Layer 10 of a small transformer language model trained on English Wikipedia (16 layers, counted from 0, width 128).
A neuron adds its activation times its output weights to the MLP's output. To switch it off is to set its activation to zero at one token and run the rest of the model.

Output weights of the MLP neurons that the questions are about. A number n stands for (n - 128) times 0.0043.
n19: 7, 86, 116, 69, 133, 123, 132, 151, 122, 153, 172, 110, 149, 100, 157, 147, 98, 144, 125, 178, 127, 117, 131, 89, 143, 88, 137, 205, 185, 129, 138, 138, 112, 131, 171, 71, 151, 173, 153, 100, 137, 100, 142, 114, 114, 126, 66, 123, 145, 190, 117, 115, 82, 117, 143, 164, 164, 90, 130, 174, 147, 137, 141, 142, 76, 99, 132, 114, 155, 97, 144, 138, 131, 59, 136, 118, 97, 133, 123, 146, 125, 139, 150, 84, 130, 134, 106, 104, 110, 163, 136, 131, 178, 147, 150, 103, 219, 146, 91, 124, 156, 114, 153, 105, 129, 108, 127, 135, 163, 57, 138, 127, 127, 170, 104, 122, 126, 115, 146, 136, 134, 120, 149, 108, 103, 108, 112, 118
n23: 143, 164, 106, 105, 133, 110, 123, 144, 122, 126, 150, 112, 147, 115, 147, 142, 143, 75, 150, 186, 120, 149, 144, 118, 116, 96, 124, 170, 166, 113, 150, 94, 197, 100, 113, 164, 110, 117, 133, 157, 151, 124, 115, 126, 133, 114, 120, 148, 97, 98, 107, 107, 100, 102, 159, 140, 156, 155, 137, 160, 107, 123, 175, 100, 141, 129, 172, 106, 126, 117, 150, 117, 131, 95, 113, 129, 122, 109, 100, 167, 122, 142, 73, 163, 142, 146, 92, 141, 130, 72, 138, 98, 131, 112, 114, 136, 143, 117, 151, 110, 132, 133, 125, 126, 151, 144, 132, 107, 129, 163, 122, 159, 90, 134, 81, 144, 114, 79, 126, 113, 118, 114, 147, 138, 224, 122, 120, 102
n157: 166, 155, 110, 140, 117, 163, 110, 115, 158, 129, 117, 127, 146, 132, 126, 64, 166, 155, 124, 108, 143, 153, 143, 120, 129, 107, 162, 107, 114, 116, 119, 115, 117, 132, 140, 181, 76, 140, 172, 185, 79, 135, 133, 118, 119, 125, 103, 156, 131, 162, 79, 152, 146, 131, 88, 85, 148, 111, 112, 66, 128, 106, 143, 166, 166, 131, 96, 104, 94, 121, 138, 159, 63, 159, 88, 96, 106, 148, 115, 138, 140, 114, 141, 144, 88, 149, 143, 180, 144, 124, 94, 111, 220, 148, 90, 104, 119, 130, 158, 178, 116, 90, 136, 112, 111, 128, 173, 160, 139, 192, 135, 100, 146, 118, 184, 130, 144, 174, 93, 163, 160, 57, 67, 155, 134, 120, 149, 136
n235: 173, 110, 153, 154, 134, 145, 129, 137, 120, 100, 120, 153, 109, 170, 163, 145, 88, 84, 97, 189, 105, 176, 157, 110, 157, 145, 109, 96, 127, 62, 129, 107, 141, 134, 86, 140, 136, 119, 100, 124, 100, 100, 133, 130, 122, 146, 122, 149, 139, 125, 172, 158, 174, 111, 134, 121, 122, 85, 109, 117, 137, 108, 124, 108, 128, 108, 131, 145, 157, 125, 124, 131, 151, 125, 134, 108, 129, 144, 143, 149, 150, 108, 142, 126, 115, 64, 145, 132, 117, 142, 155, 145, 144, 117, 125, 133, 114, 95, 147, 153, 120, 140, 109, 112, 148, 140, 159, 164, 106, 142, 47, 124, 127, 142, 159, 144, 124, 152, 107, 94, 159, 134, 127, 134, 137, 116, 87, 119
n304: 155, 117, 115, 150, 143, 116, 118, 154, 128, 104, 99, 175, 126, 127, 133, 56, 144, 150, 109, 127, 129, 130, 122, 66, 125, 138, 121, 114, 136, 124, 112, 82, 153, 172, 121, 183, 152, 138, 127, 120, 151, 154, 106, 172, 163, 133, 129, 171, 139, 107, 137, 140, 136, 125, 123, 135, 158, 136, 113, 115, 171, 164, 106, 86, 135, 118, 128, 152, 152, 137, 108, 161, 75, 145, 171, 120, 121, 126, 134, 100, 148, 97, 116, 131, 123, 125, 121, 136, 146, 152, 94, 146, 111, 119, 102, 126, 106, 119, 144, 132, 119, 155, 118, 131, 97, 118, 143, 132, 92, 161, 127, 126, 138, 122, 174, 92, 121, 152, 90, 94, 119, 106, 108, 128, 122, 122, 124, 147
n324: 143, 134, 159, 149, 132, 181, 109, 133, 121, 114, 147, 144, 142, 105, 97, 79, 120, 114, 117, 105, 156, 122, 116, 134, 139, 95, 138, 154, 114, 148, 110, 164, 129, 150, 146, 116, 96, 103, 136, 173, 126, 115, 172, 111, 118, 133, 129, 141, 148, 144, 146, 102, 137, 111, 179, 71, 122, 147, 114, 125, 113, 137, 132, 103, 108, 118, 163, 113, 143, 143, 132, 132, 141, 157, 109, 107, 134, 128, 109, 138, 115, 105, 70, 96, 103, 151, 136, 164, 96, 132, 105, 132, 166, 135, 146, 114, 159, 130, 80, 194, 140, 159, 86, 91, 169, 95, 144, 89, 100, 84, 123, 141, 103, 86, 133, 105, 138, 114, 126, 158, 102, 108, 135, 115, 182, 146, 132, 169
n422: 147, 156, 137, 133, 153, 132, 101, 171, 129, 119, 120, 126, 145, 148, 127, 150, 113, 155, 138, 120, 124, 77, 172, 120, 135, 119, 101, 150, 133, 97, 113, 103, 113, 114, 138, 119, 167, 127, 150, 149, 184, 85, 126, 143, 106, 162, 145, 164, 144, 127, 152, 121, 137, 135, 113, 132, 95, 148, 131, 113, 107, 97, 119, 135, 125, 81, 116, 120, 152, 132, 126, 115, 142, 136, 125, 144, 116, 138, 150, 157, 98, 149, 141, 147, 95, 110, 112, 159, 143, 145, 119, 154, 79, 121, 149, 168, 110, 123, 131, 135, 124, 122, 108, 77, 113, 122, 165, 138, 115, 122, 116, 141, 153, 100, 133, 136, 152, 120, 113, 110, 123, 141, 121, 89, 102, 145, 124, 120
n431: 154, 71, 142, 152, 55, 146, 109, 140, 126, 118, 120, 123, 177, 170, 106, 118, 137, 110, 138, 138, 137, 107, 165, 112, 132, 81, 122, 119, 153, 153, 192, 124, 144, 138, 137, 99, 139, 81, 96, 111, 151, 174, 117, 100, 149, 108, 136, 142, 110, 110, 110, 121, 160, 105, 142, 145, 166, 85, 143, 105, 77, 158, 192, 119, 120, 138, 142, 167, 121, 171, 83, 185, 131, 182, 140, 126, 166, 136, 123, 120, 80, 134, 119, 101, 115, 105, 101, 109, 120, 107, 130, 196, 158, 125, 112, 133, 161, 151, 133, 96, 122, 165, 105, 146, 144, 129, 122, 105, 113, 121, 185, 122, 163, 125, 184, 144, 52, 172, 118, 183, 127, 102, 121, 131, 145, 152, 108, 136
n433: 137, 126, 118, 143, 107, 126, 146, 105, 153, 108, 80, 161, 127, 155, 185, 72, 111, 200, 153, 103, 110, 103, 133, 187, 143, 145, 101, 174, 156, 94, 84, 134, 121, 154, 94, 72, 148, 161, 172, 129, 137, 125, 182, 151, 92, 128, 166, 143, 119, 148, 123, 153, 170, 174, 77, 120, 145, 79, 69, 123, 155, 135, 131, 125, 107, 153, 141, 95, 121, 160, 135, 146, 58, 116, 126, 108, 97, 113, 110, 117, 106, 124, 134, 96, 154, 127, 108, 138, 166, 94, 144, 136, 132, 103, 100, 178, 181, 115, 99, 183, 106, 146, 105, 131, 79, 121, 125, 127, 172, 107, 107, 144, 122, 98, 116, 100, 128, 56, 114, 141, 175, 108, 135, 149, 107, 93, 136, 103
n545: 164, 107, 124, 133, 106, 118, 143, 149, 117, 138, 114, 171, 115, 189, 76, 155, 86, 155, 37, 88, 110, 159, 141, 127, 135, 117, 137, 124, 128, 145, 115, 185, 99, 134, 133, 138, 109, 103, 112, 127, 154, 153, 127, 156, 114, 97, 166, 126, 163, 139, 159, 77, 164, 130, 175, 144, 69, 121, 127, 116, 135, 134, 122, 106, 146, 130, 116, 155, 148, 158, 96, 123, 169, 110, 166, 154, 82, 106, 122, 134, 185, 128, 101, 161, 108, 156, 96, 115, 142, 144, 109, 135, 153, 137, 123, 126, 154, 120, 130, 107, 147, 154, 136, 133, 118, 162, 129, 145, 107, 119, 135, 163, 139, 138, 134, 150, 98, 129, 116, 113, 189, 107, 106, 157, 101, 138, 142, 134
n575: 138, 137, 157, 119, 129, 99, 114, 163, 128, 124, 110, 129, 132, 150, 117, 119, 151, 172, 105, 139, 129, 104, 153, 105, 119, 129, 99, 95, 129, 145, 152, 124, 94, 128, 136, 98, 157, 113, 128, 150, 141, 134, 99, 120, 123, 151, 122, 143, 138, 150, 160, 111, 116, 103, 125, 142, 132, 159, 138, 125, 142, 127, 173, 136, 162, 151, 143, 108, 181, 138, 124, 108, 96, 139, 129, 115, 104, 101, 157, 105, 161, 101, 129, 135, 123, 88, 108, 150, 103, 147, 103, 126, 135, 158, 107, 146, 114, 122, 117, 134, 118, 137, 114, 141, 105, 105, 150, 124, 124, 137, 105, 151, 144, 80, 140, 155, 118, 167, 131, 122, 150, 118, 108, 143, 154, 127, 97, 108
n634: 152, 155, 125, 137, 119, 125, 120, 158, 107, 112, 158, 89, 132, 155, 140, 122, 132, 112, 127, 144, 90, 141, 112, 134, 128, 121, 114, 126, 113, 106, 103, 135, 132, 141, 150, 138, 146, 135, 87, 104, 144, 119, 118, 126, 151, 107, 147, 113, 154, 140, 171, 149, 115, 152, 117, 142, 135, 126, 112, 140, 144, 90, 124, 124, 123, 130, 131, 135, 126, 145, 164, 139, 126, 134, 111, 146, 153, 110, 135, 94, 155, 122, 122, 80, 111, 178, 91, 139, 139, 120, 93, 108, 135, 116, 77, 124, 147, 106, 143, 150, 120, 93, 119, 90, 111, 132, 133, 150, 120, 116, 127, 119, 138, 111, 132, 137, 92, 129, 106, 142, 119, 140, 105, 105, 89, 143, 139, 127
n717: 117, 158, 136, 138, 131, 119, 130, 111, 105, 91, 169, 78, 72, 146, 96, 112, 125, 130, 138, 112, 123, 180, 88, 157, 126, 102, 124, 139, 111, 63, 121, 151, 138, 146, 113, 137, 120, 164, 89, 176, 147, 153, 126, 120, 107, 132, 157, 129, 159, 118, 160, 139, 157, 148, 137, 101, 130, 139, 135, 124, 144, 110, 99, 142, 163, 170, 140, 158, 142, 185, 135, 124, 134, 115, 147, 150, 189, 109, 125, 54, 83, 142, 127, 130, 157, 123, 137, 102, 89, 175, 155, 128, 128, 122, 95, 97, 142, 87, 121, 84, 122, 130, 149, 94, 135, 163, 187, 179, 139, 163, 97, 160, 112, 83, 86, 86, 128, 80, 109, 127, 68, 168, 91, 128, 102, 125, 136, 53

Each question names a token from some text and the token that comes next. It shows the activations a of the neurons there, in the order above. A number n stands for (n - 128) times 0.028.

Then comes g, the gradient of the next token's log-probability with respect to the MLP's output, scaled to length 1. A neuron's effect is roughly proportional to its activation times (output weights . g). A number n stands for (n - 128) times 0.0029.

" Army", then "."
a: 127, 126, 127, 129, 128, 123, 162, 189, 123, 153, 128, 123, 127
g: 156, 124, 136, 144, 114, 60, 176, 121, 109, 139, 97, 141, 53, 137, 104, 99, 138, 164, 65, 98, 129, 106, 111, 115, 154, 140, 78, 151, 154, 79, 101, 195, 106, 143, 128, 131, 116, 159, 103, 124, 107, 148, 143, 158, 123, 65, 124, 91, 135, 110, 195, 150, 160, 160, 125, 128, 164, 122, 94, 87, 129, 206, 213, 149, 162, 119, 116, 189, 150, 104, 129, 145, 98, 85, 128, 176, 114, 110, 127, 82, 131, 143, 140, 122, 123, 88, 118, 111, 70, 164, 91, 118, 109, 99, 135, 104, 181, 130, 130, 105, 109, 182, 113, 145, 113, 123, 124, 111, 120, 153, 87, 111, 139, 119, 72, 76, 117, 158, 86, 142, 120, 150, 152, 116, 105, 133, 133, 90
Switching off which neuron hurts the next token most? n545

" Le", then "ad"
a: 125, 127, 126, 126, 145, 128, 126, 122, 124, 128, 127, 124, 128
g: 129, 147, 127, 120, 100, 93, 171, 110, 138, 152, 140, 122, 99, 105, 142, 158, 119, 148, 84, 141, 87, 88, 121, 139, 146, 99, 80, 129, 154, 104, 73, 79, 135, 75, 144, 139, 144, 131, 102, 111, 162, 118, 109, 171, 139, 145, 186, 140, 152, 151, 156, 126, 201, 106, 165, 142, 125, 71, 158, 97, 91, 123, 123, 70, 102, 183, 72, 136, 117, 155, 122, 164, 95, 162, 175, 154, 165, 140, 201, 74, 145, 122, 91, 77, 169, 102, 88, 107, 205, 168, 141, 126, 92, 135, 139, 94, 147, 174, 126, 152, 96, 124, 125, 139, 163, 135, 190, 139, 95, 129, 98, 116, 100, 151, 120, 158, 119, 165, 166, 118, 119, 98, 156, 147, 108, 100, 146, 143
Switching off which neuron hurts the next token most? n304

";", then " p"
a: 128, 125, 128, 124, 127, 127, 126, 150, 142, 126, 128, 125, 128
g: 153, 131, 137, 154, 103, 165, 133, 137, 101, 150, 97, 90, 123, 128, 195, 148, 179, 121, 152, 130, 114, 99, 143, 116, 173, 128, 75, 138, 150, 156, 86, 96, 152, 96, 131, 73, 82, 63, 140, 94, 82, 214, 129, 124, 123, 148, 137, 122, 113, 143, 98, 147, 130, 110, 121, 102, 138, 127, 93, 121, 168, 127, 116, 99, 71, 161, 143, 113, 137, 161, 107, 131, 129, 133, 145, 146, 117, 145, 93, 135, 125, 110, 107, 127, 133, 43, 107, 138, 50, 91, 185, 54, 117, 110, 103, 150, 110, 136, 117, 115, 108, 122, 142, 122, 115, 96, 108, 173, 132, 102, 97, 61, 70, 86, 99, 113, 78, 115, 147, 124, 145, 119, 201, 141, 138, 124, 149, 78
Switching off which neuron hurts the next token most? n433

"ps", then " was"
a: 128, 128, 128, 128, 128, 139, 123, 124, 122, 158, 122, 124, 128
g: 112, 75, 152, 107, 147, 112, 148, 144, 101, 125, 104, 134, 120, 90, 144, 131, 109, 150, 148, 160, 65, 124, 160, 115, 166, 100, 94, 149, 112, 95, 74, 131, 113, 64, 157, 131, 151, 121, 164, 164, 140, 103, 110, 103, 130, 120, 144, 201, 129, 95, 155, 71, 94, 162, 107, 65, 143, 174, 80, 129, 144, 148, 107, 142, 80, 200, 61, 92, 135, 98, 131, 128, 153, 145, 125, 103, 171, 94, 124, 136, 128, 99, 173, 115, 143, 125, 151, 160, 169, 152, 106, 109, 137, 109, 109, 131, 111, 191, 154, 128, 125, 139, 103, 105, 110, 125, 212, 76, 147, 121, 93, 145, 104, 135, 67, 136, 101, 167, 102, 136, 87, 163, 113, 100, 75, 112, 97, 139
Which neuron, switched off, raises the next token's probability most? n545

"in", then "ats"
a: 127, 128, 127, 122, 126, 165, 128, 128, 122, 125, 123, 123, 128
g: 103, 137, 100, 109, 133, 111, 161, 136, 129, 74, 153, 127, 150, 97, 115, 127, 145, 136, 109, 137, 102, 105, 151, 174, 105, 142, 105, 110, 157, 115, 165, 174, 119, 139, 131, 188, 129, 171, 132, 133, 128, 152, 141, 104, 163, 143, 115, 189, 171, 128, 134, 129, 96, 160, 147, 129, 123, 130, 150, 89, 137, 157, 100, 100, 111, 90, 165, 154, 92, 139, 116, 132, 117, 86, 56, 184, 132, 151, 167, 171, 128, 102, 116, 207, 81, 119, 159, 149, 156, 149, 104, 125, 153, 97, 174, 131, 125, 120, 146, 130, 153, 95, 93, 127, 135, 174, 107, 55, 124, 141, 148, 55, 135, 163, 171, 118, 156, 159, 140, 168, 119, 164, 90, 157, 39, 69, 67, 145
Which neuron, switched off, raises the next token's probability most? n324

" ", then "19"
a: 251, 125, 128, 122, 127, 125, 125, 125, 126, 127, 127, 127, 126
g: 98, 77, 92, 109, 145, 132, 46, 96, 85, 74, 160, 124, 153, 108, 59, 118, 129, 135, 133, 129, 157, 135, 150, 109, 124, 149, 55, 149, 137, 139, 126, 133, 166, 67, 181, 138, 148, 135, 147, 55, 124, 106, 183, 109, 167, 102, 70, 141, 195, 105, 103, 103, 146, 146, 125, 156, 149, 131, 152, 212, 131, 136, 116, 98, 127, 108, 99, 72, 144, 119, 138, 152, 151, 109, 90, 116, 97, 100, 136, 140, 132, 45, 121, 103, 76, 146, 123, 142, 125, 146, 79, 146, 160, 143, 115, 124, 121, 106, 153, 74, 164, 161, 110, 118, 131, 115, 155, 126, 117, 90, 134, 148, 100, 148, 122, 122, 116, 120, 152, 185, 162, 127, 142, 148, 130, 124, 159, 175
Switching off which neuron hurts the next token most? n19

" b", then "est"
a: 127, 124, 193, 124, 125, 127, 124, 147, 143, 127, 127, 122, 128
g: 145, 136, 156, 141, 61, 121, 123, 83, 127, 138, 126, 171, 91, 90, 163, 131, 147, 109, 166, 109, 139, 109, 92, 161, 147, 120, 148, 144, 133, 74, 153, 107, 137, 80, 124, 169, 129, 88, 201, 97, 155, 141, 111, 157, 153, 133, 166, 132, 150, 115, 135, 142, 117, 70, 110, 147, 79, 125, 161, 98, 67, 116, 142, 100, 142, 100, 157, 201, 131, 204, 94, 113, 125, 105, 153, 115, 128, 100, 124, 173, 129, 111, 117, 121, 128, 98, 77, 165, 143, 134, 17, 102, 132, 138, 118, 119, 140, 120, 131, 145, 95, 161, 169, 121, 172, 110, 133, 144, 114, 176, 130, 104, 112, 154, 140, 129, 70, 165, 118, 128, 143, 95, 142, 89, 118, 84, 188, 83
Switching off which neuron hurts the next token most? n157

" Division", then " direct"
a: 126, 122, 128, 127, 128, 126, 180, 170, 128, 124, 125, 123, 126
g: 100, 117, 126, 98, 74, 154, 128, 89, 121, 76, 148, 162, 130, 102, 142, 136, 138, 128, 168, 105, 148, 100, 135, 182, 165, 74, 165, 136, 136, 190, 173, 71, 76, 141, 130, 117, 111, 102, 113, 151, 116, 144, 102, 105, 96, 155, 136, 170, 154, 195, 153, 117, 132, 141, 76, 84, 114, 138, 118, 68, 97, 75, 157, 107, 176, 165, 135, 163, 172, 135, 121, 154, 106, 89, 145, 167, 122, 156, 173, 140, 151, 106, 170, 128, 135, 113, 104, 169, 78, 122, 138, 107, 145, 137, 61, 105, 71, 135, 88, 110, 133, 190, 144, 116, 157, 103, 201, 146, 135, 105, 141, 140, 128, 150, 143, 190, 108, 125, 131, 114, 95, 120, 82, 116, 126, 109, 109, 159
Switching off which neuron hurts the next token most? n431

"ation", then " of"
a: 128, 127, 127, 122, 128, 128, 128, 126, 132, 205, 128, 122, 128
g: 141, 92, 196, 116, 128, 81, 134, 113, 121, 148, 125, 73, 118, 171, 143, 170, 149, 126, 123, 163, 169, 82, 103, 156, 131, 113, 89, 102, 167, 152, 117, 139, 67, 168, 145, 88, 122, 126, 123, 162, 154, 113, 129, 192, 175, 97, 109, 95, 114, 119, 158, 97, 88, 115, 154, 81, 159, 113, 118, 153, 114, 86, 127, 141, 146, 204, 112, 201, 172, 183, 81, 119, 113, 115, 137, 147, 178, 161, 168, 115, 131, 134, 76, 92, 142, 110, 115, 140, 166, 167, 174, 62, 103, 89, 163, 143, 153, 153, 92, 151, 137, 157, 154, 109, 142, 133, 68, 158, 97, 139, 123, 112, 156, 133, 163, 149, 106, 130, 147, 97, 121, 105, 108, 138, 163, 159, 152, 113
Switching off which neuron hurts the next token most? n545

"k", then "ay"
a: 134, 173, 128, 127, 125, 128, 125, 125, 140, 128, 128, 127, 128
g: 113, 114, 115, 119, 106, 176, 84, 179, 123, 136, 110, 125, 139, 68, 124, 120, 62, 71, 162, 139, 202, 126, 117, 93, 131, 120, 123, 153, 126, 106, 81, 96, 135, 137, 147, 112, 119, 207, 110, 117, 136, 139, 135, 113, 166, 115, 116, 81, 120, 127, 112, 41, 143, 149, 151, 142, 107, 105, 85, 159, 112, 131, 123, 60, 119, 104, 119, 125, 101, 124, 163, 90, 116, 146, 144, 157, 166, 121, 154, 148, 122, 154, 153, 172, 161, 141, 69, 136, 112, 165, 121, 145, 125, 116, 133, 128, 173, 95, 146, 120, 125, 130, 123, 146, 156, 139, 153, 110, 104, 92, 86, 50, 103, 138, 161, 163, 99, 129, 162, 175, 113, 155, 130, 198, 187, 135, 156, 57
Switching off which neuron hurts the next token most? n23

"o", then ","
a: 132, 126, 128, 127, 201, 128, 122, 127, 130, 127, 128, 122, 123
g: 147, 144, 106, 119, 136, 125, 114, 144, 65, 73, 125, 92, 82, 88, 177, 123, 78, 143, 132, 115, 118, 134, 138, 151, 85, 169, 139, 100, 110, 119, 101, 133, 124, 125, 69, 161, 121, 149, 179, 149, 130, 131, 163, 132, 140, 111, 115, 117, 168, 100, 173, 131, 116, 178, 84, 122, 111, 108, 174, 88, 143, 176, 158, 92, 77, 114, 114, 177, 93, 127, 189, 100, 137, 135, 117, 98, 125, 122, 80, 156, 145, 60, 105, 127, 121, 119, 141, 148, 110, 145, 112, 99, 137, 150, 126, 153, 161, 101, 188, 131, 105, 124, 130, 122, 127, 114, 155, 201, 43, 83, 132, 116, 175, 119, 166, 104, 122, 159, 46, 94, 74, 128, 80, 104, 136, 145, 132, 119
Switching off which neuron hurts the next token most? n304

"at", then "o"
a: 127, 128, 128, 127, 127, 124, 122, 128, 125, 125, 235, 126, 123
g: 142, 76, 177, 100, 153, 108, 134, 169, 113, 162, 97, 150, 166, 180, 138, 150, 126, 115, 149, 94, 160, 144, 63, 154, 139, 132, 168, 161, 128, 161, 163, 167, 105, 164, 90, 104, 152, 130, 101, 210, 171, 123, 124, 76, 109, 93, 150, 167, 97, 163, 140, 164, 138, 92, 140, 144, 123, 170, 119, 83, 117, 103, 120, 112, 142, 137, 86, 118, 169, 145, 131, 142, 154, 157, 188, 72, 131, 102, 105, 94, 120, 124, 163, 99, 134, 118, 116, 163, 123, 130, 147, 154, 153, 102, 83, 107, 110, 164, 97, 143, 157, 148, 141, 128, 141, 155, 67, 142, 137, 140, 155, 211, 138, 124, 177, 113, 112, 169, 106, 140, 80, 130, 148, 131, 200, 182, 96, 140
Switching off which neuron hurts the next token most? n575

" out", then "st"
a: 128, 123, 125, 125, 128, 122, 127, 122, 128, 127, 127, 122, 198
g: 137, 127, 162, 161, 103, 126, 135, 119, 143, 139, 122, 133, 90, 140, 148, 102, 165, 133, 182, 187, 124, 137, 96, 194, 155, 134, 137, 118, 128, 195, 149, 96, 140, 208, 166, 115, 165, 102, 98, 160, 156, 102, 154, 214, 133, 139, 140, 122, 104, 149, 86, 76, 156, 156, 114, 160, 102, 131, 143, 167, 132, 136, 146, 128, 122, 113, 110, 106, 118, 209, 95, 97, 92, 135, 84, 74, 121, 177, 80, 128, 110, 151, 116, 110, 114, 109, 157, 101, 163, 125, 141, 135, 82, 98, 122, 154, 104, 120, 68, 110, 112, 144, 161, 147, 163, 134, 122, 133, 146, 120, 126, 145, 133, 125, 103, 92, 70, 113, 95, 222, 114, 108, 149, 108, 106, 79, 86, 115
Switching off which neuron hurts the next token most? n717

" of", then " the"
a: 128, 127, 124, 127, 128, 221, 122, 126, 127, 128, 122, 124, 128
g: 121, 134, 59, 110, 108, 170, 116, 140, 70, 101, 138, 133, 153, 110, 120, 155, 129, 59, 91, 99, 100, 116, 99, 244, 131, 168, 112, 126, 146, 125, 92, 164, 128, 150, 141, 153, 124, 106, 65, 119, 160, 169, 147, 174, 114, 163, 78, 105, 173, 133, 120, 121, 83, 139, 144, 111, 133, 146, 64, 116, 99, 132, 94, 86, 98, 106, 116, 152, 114, 138, 81, 152, 193, 158, 163, 109, 79, 102, 93, 90, 97, 136, 98, 129, 93, 67, 103, 160, 128, 122, 135, 114, 154, 113, 114, 95, 205, 131, 146, 131, 164, 120, 101, 103, 158, 127, 127, 118, 108, 85, 166, 137, 154, 113, 120, 84, 132, 137, 117, 130, 159, 156, 146, 103, 103, 154, 117, 119
Switching off which neuron hurts the next token most? n324

"ce", then " in"
a: 128, 123, 128, 124, 128, 122, 123, 123, 174, 123, 127, 140, 128
g: 140, 134, 69, 175, 112, 125, 96, 147, 125, 135, 73, 105, 156, 138, 110, 122, 126, 119, 140, 121, 124, 151, 142, 127, 58, 120, 103, 161, 118, 121, 127, 151, 159, 138, 96, 133, 125, 141, 192, 167, 119, 151, 150, 131, 85, 160, 194, 118, 107, 66, 52, 87, 138, 125, 192, 181, 141, 120, 115, 155, 122, 158, 111, 119, 131, 85, 136, 94, 161, 120, 176, 122, 122, 128, 144, 119, 133, 129, 90, 127, 148, 94, 164, 58, 121, 97, 148, 115, 160, 120, 128, 118, 67, 142, 117, 151, 133, 151, 171, 154, 166, 150, 53, 148, 104, 159, 135, 148, 122, 76, 156, 185, 137, 154, 112, 132, 131, 119, 221, 86, 125, 178, 147, 108, 139, 95, 120, 167
Switching off which neuron hurts the next token most? n433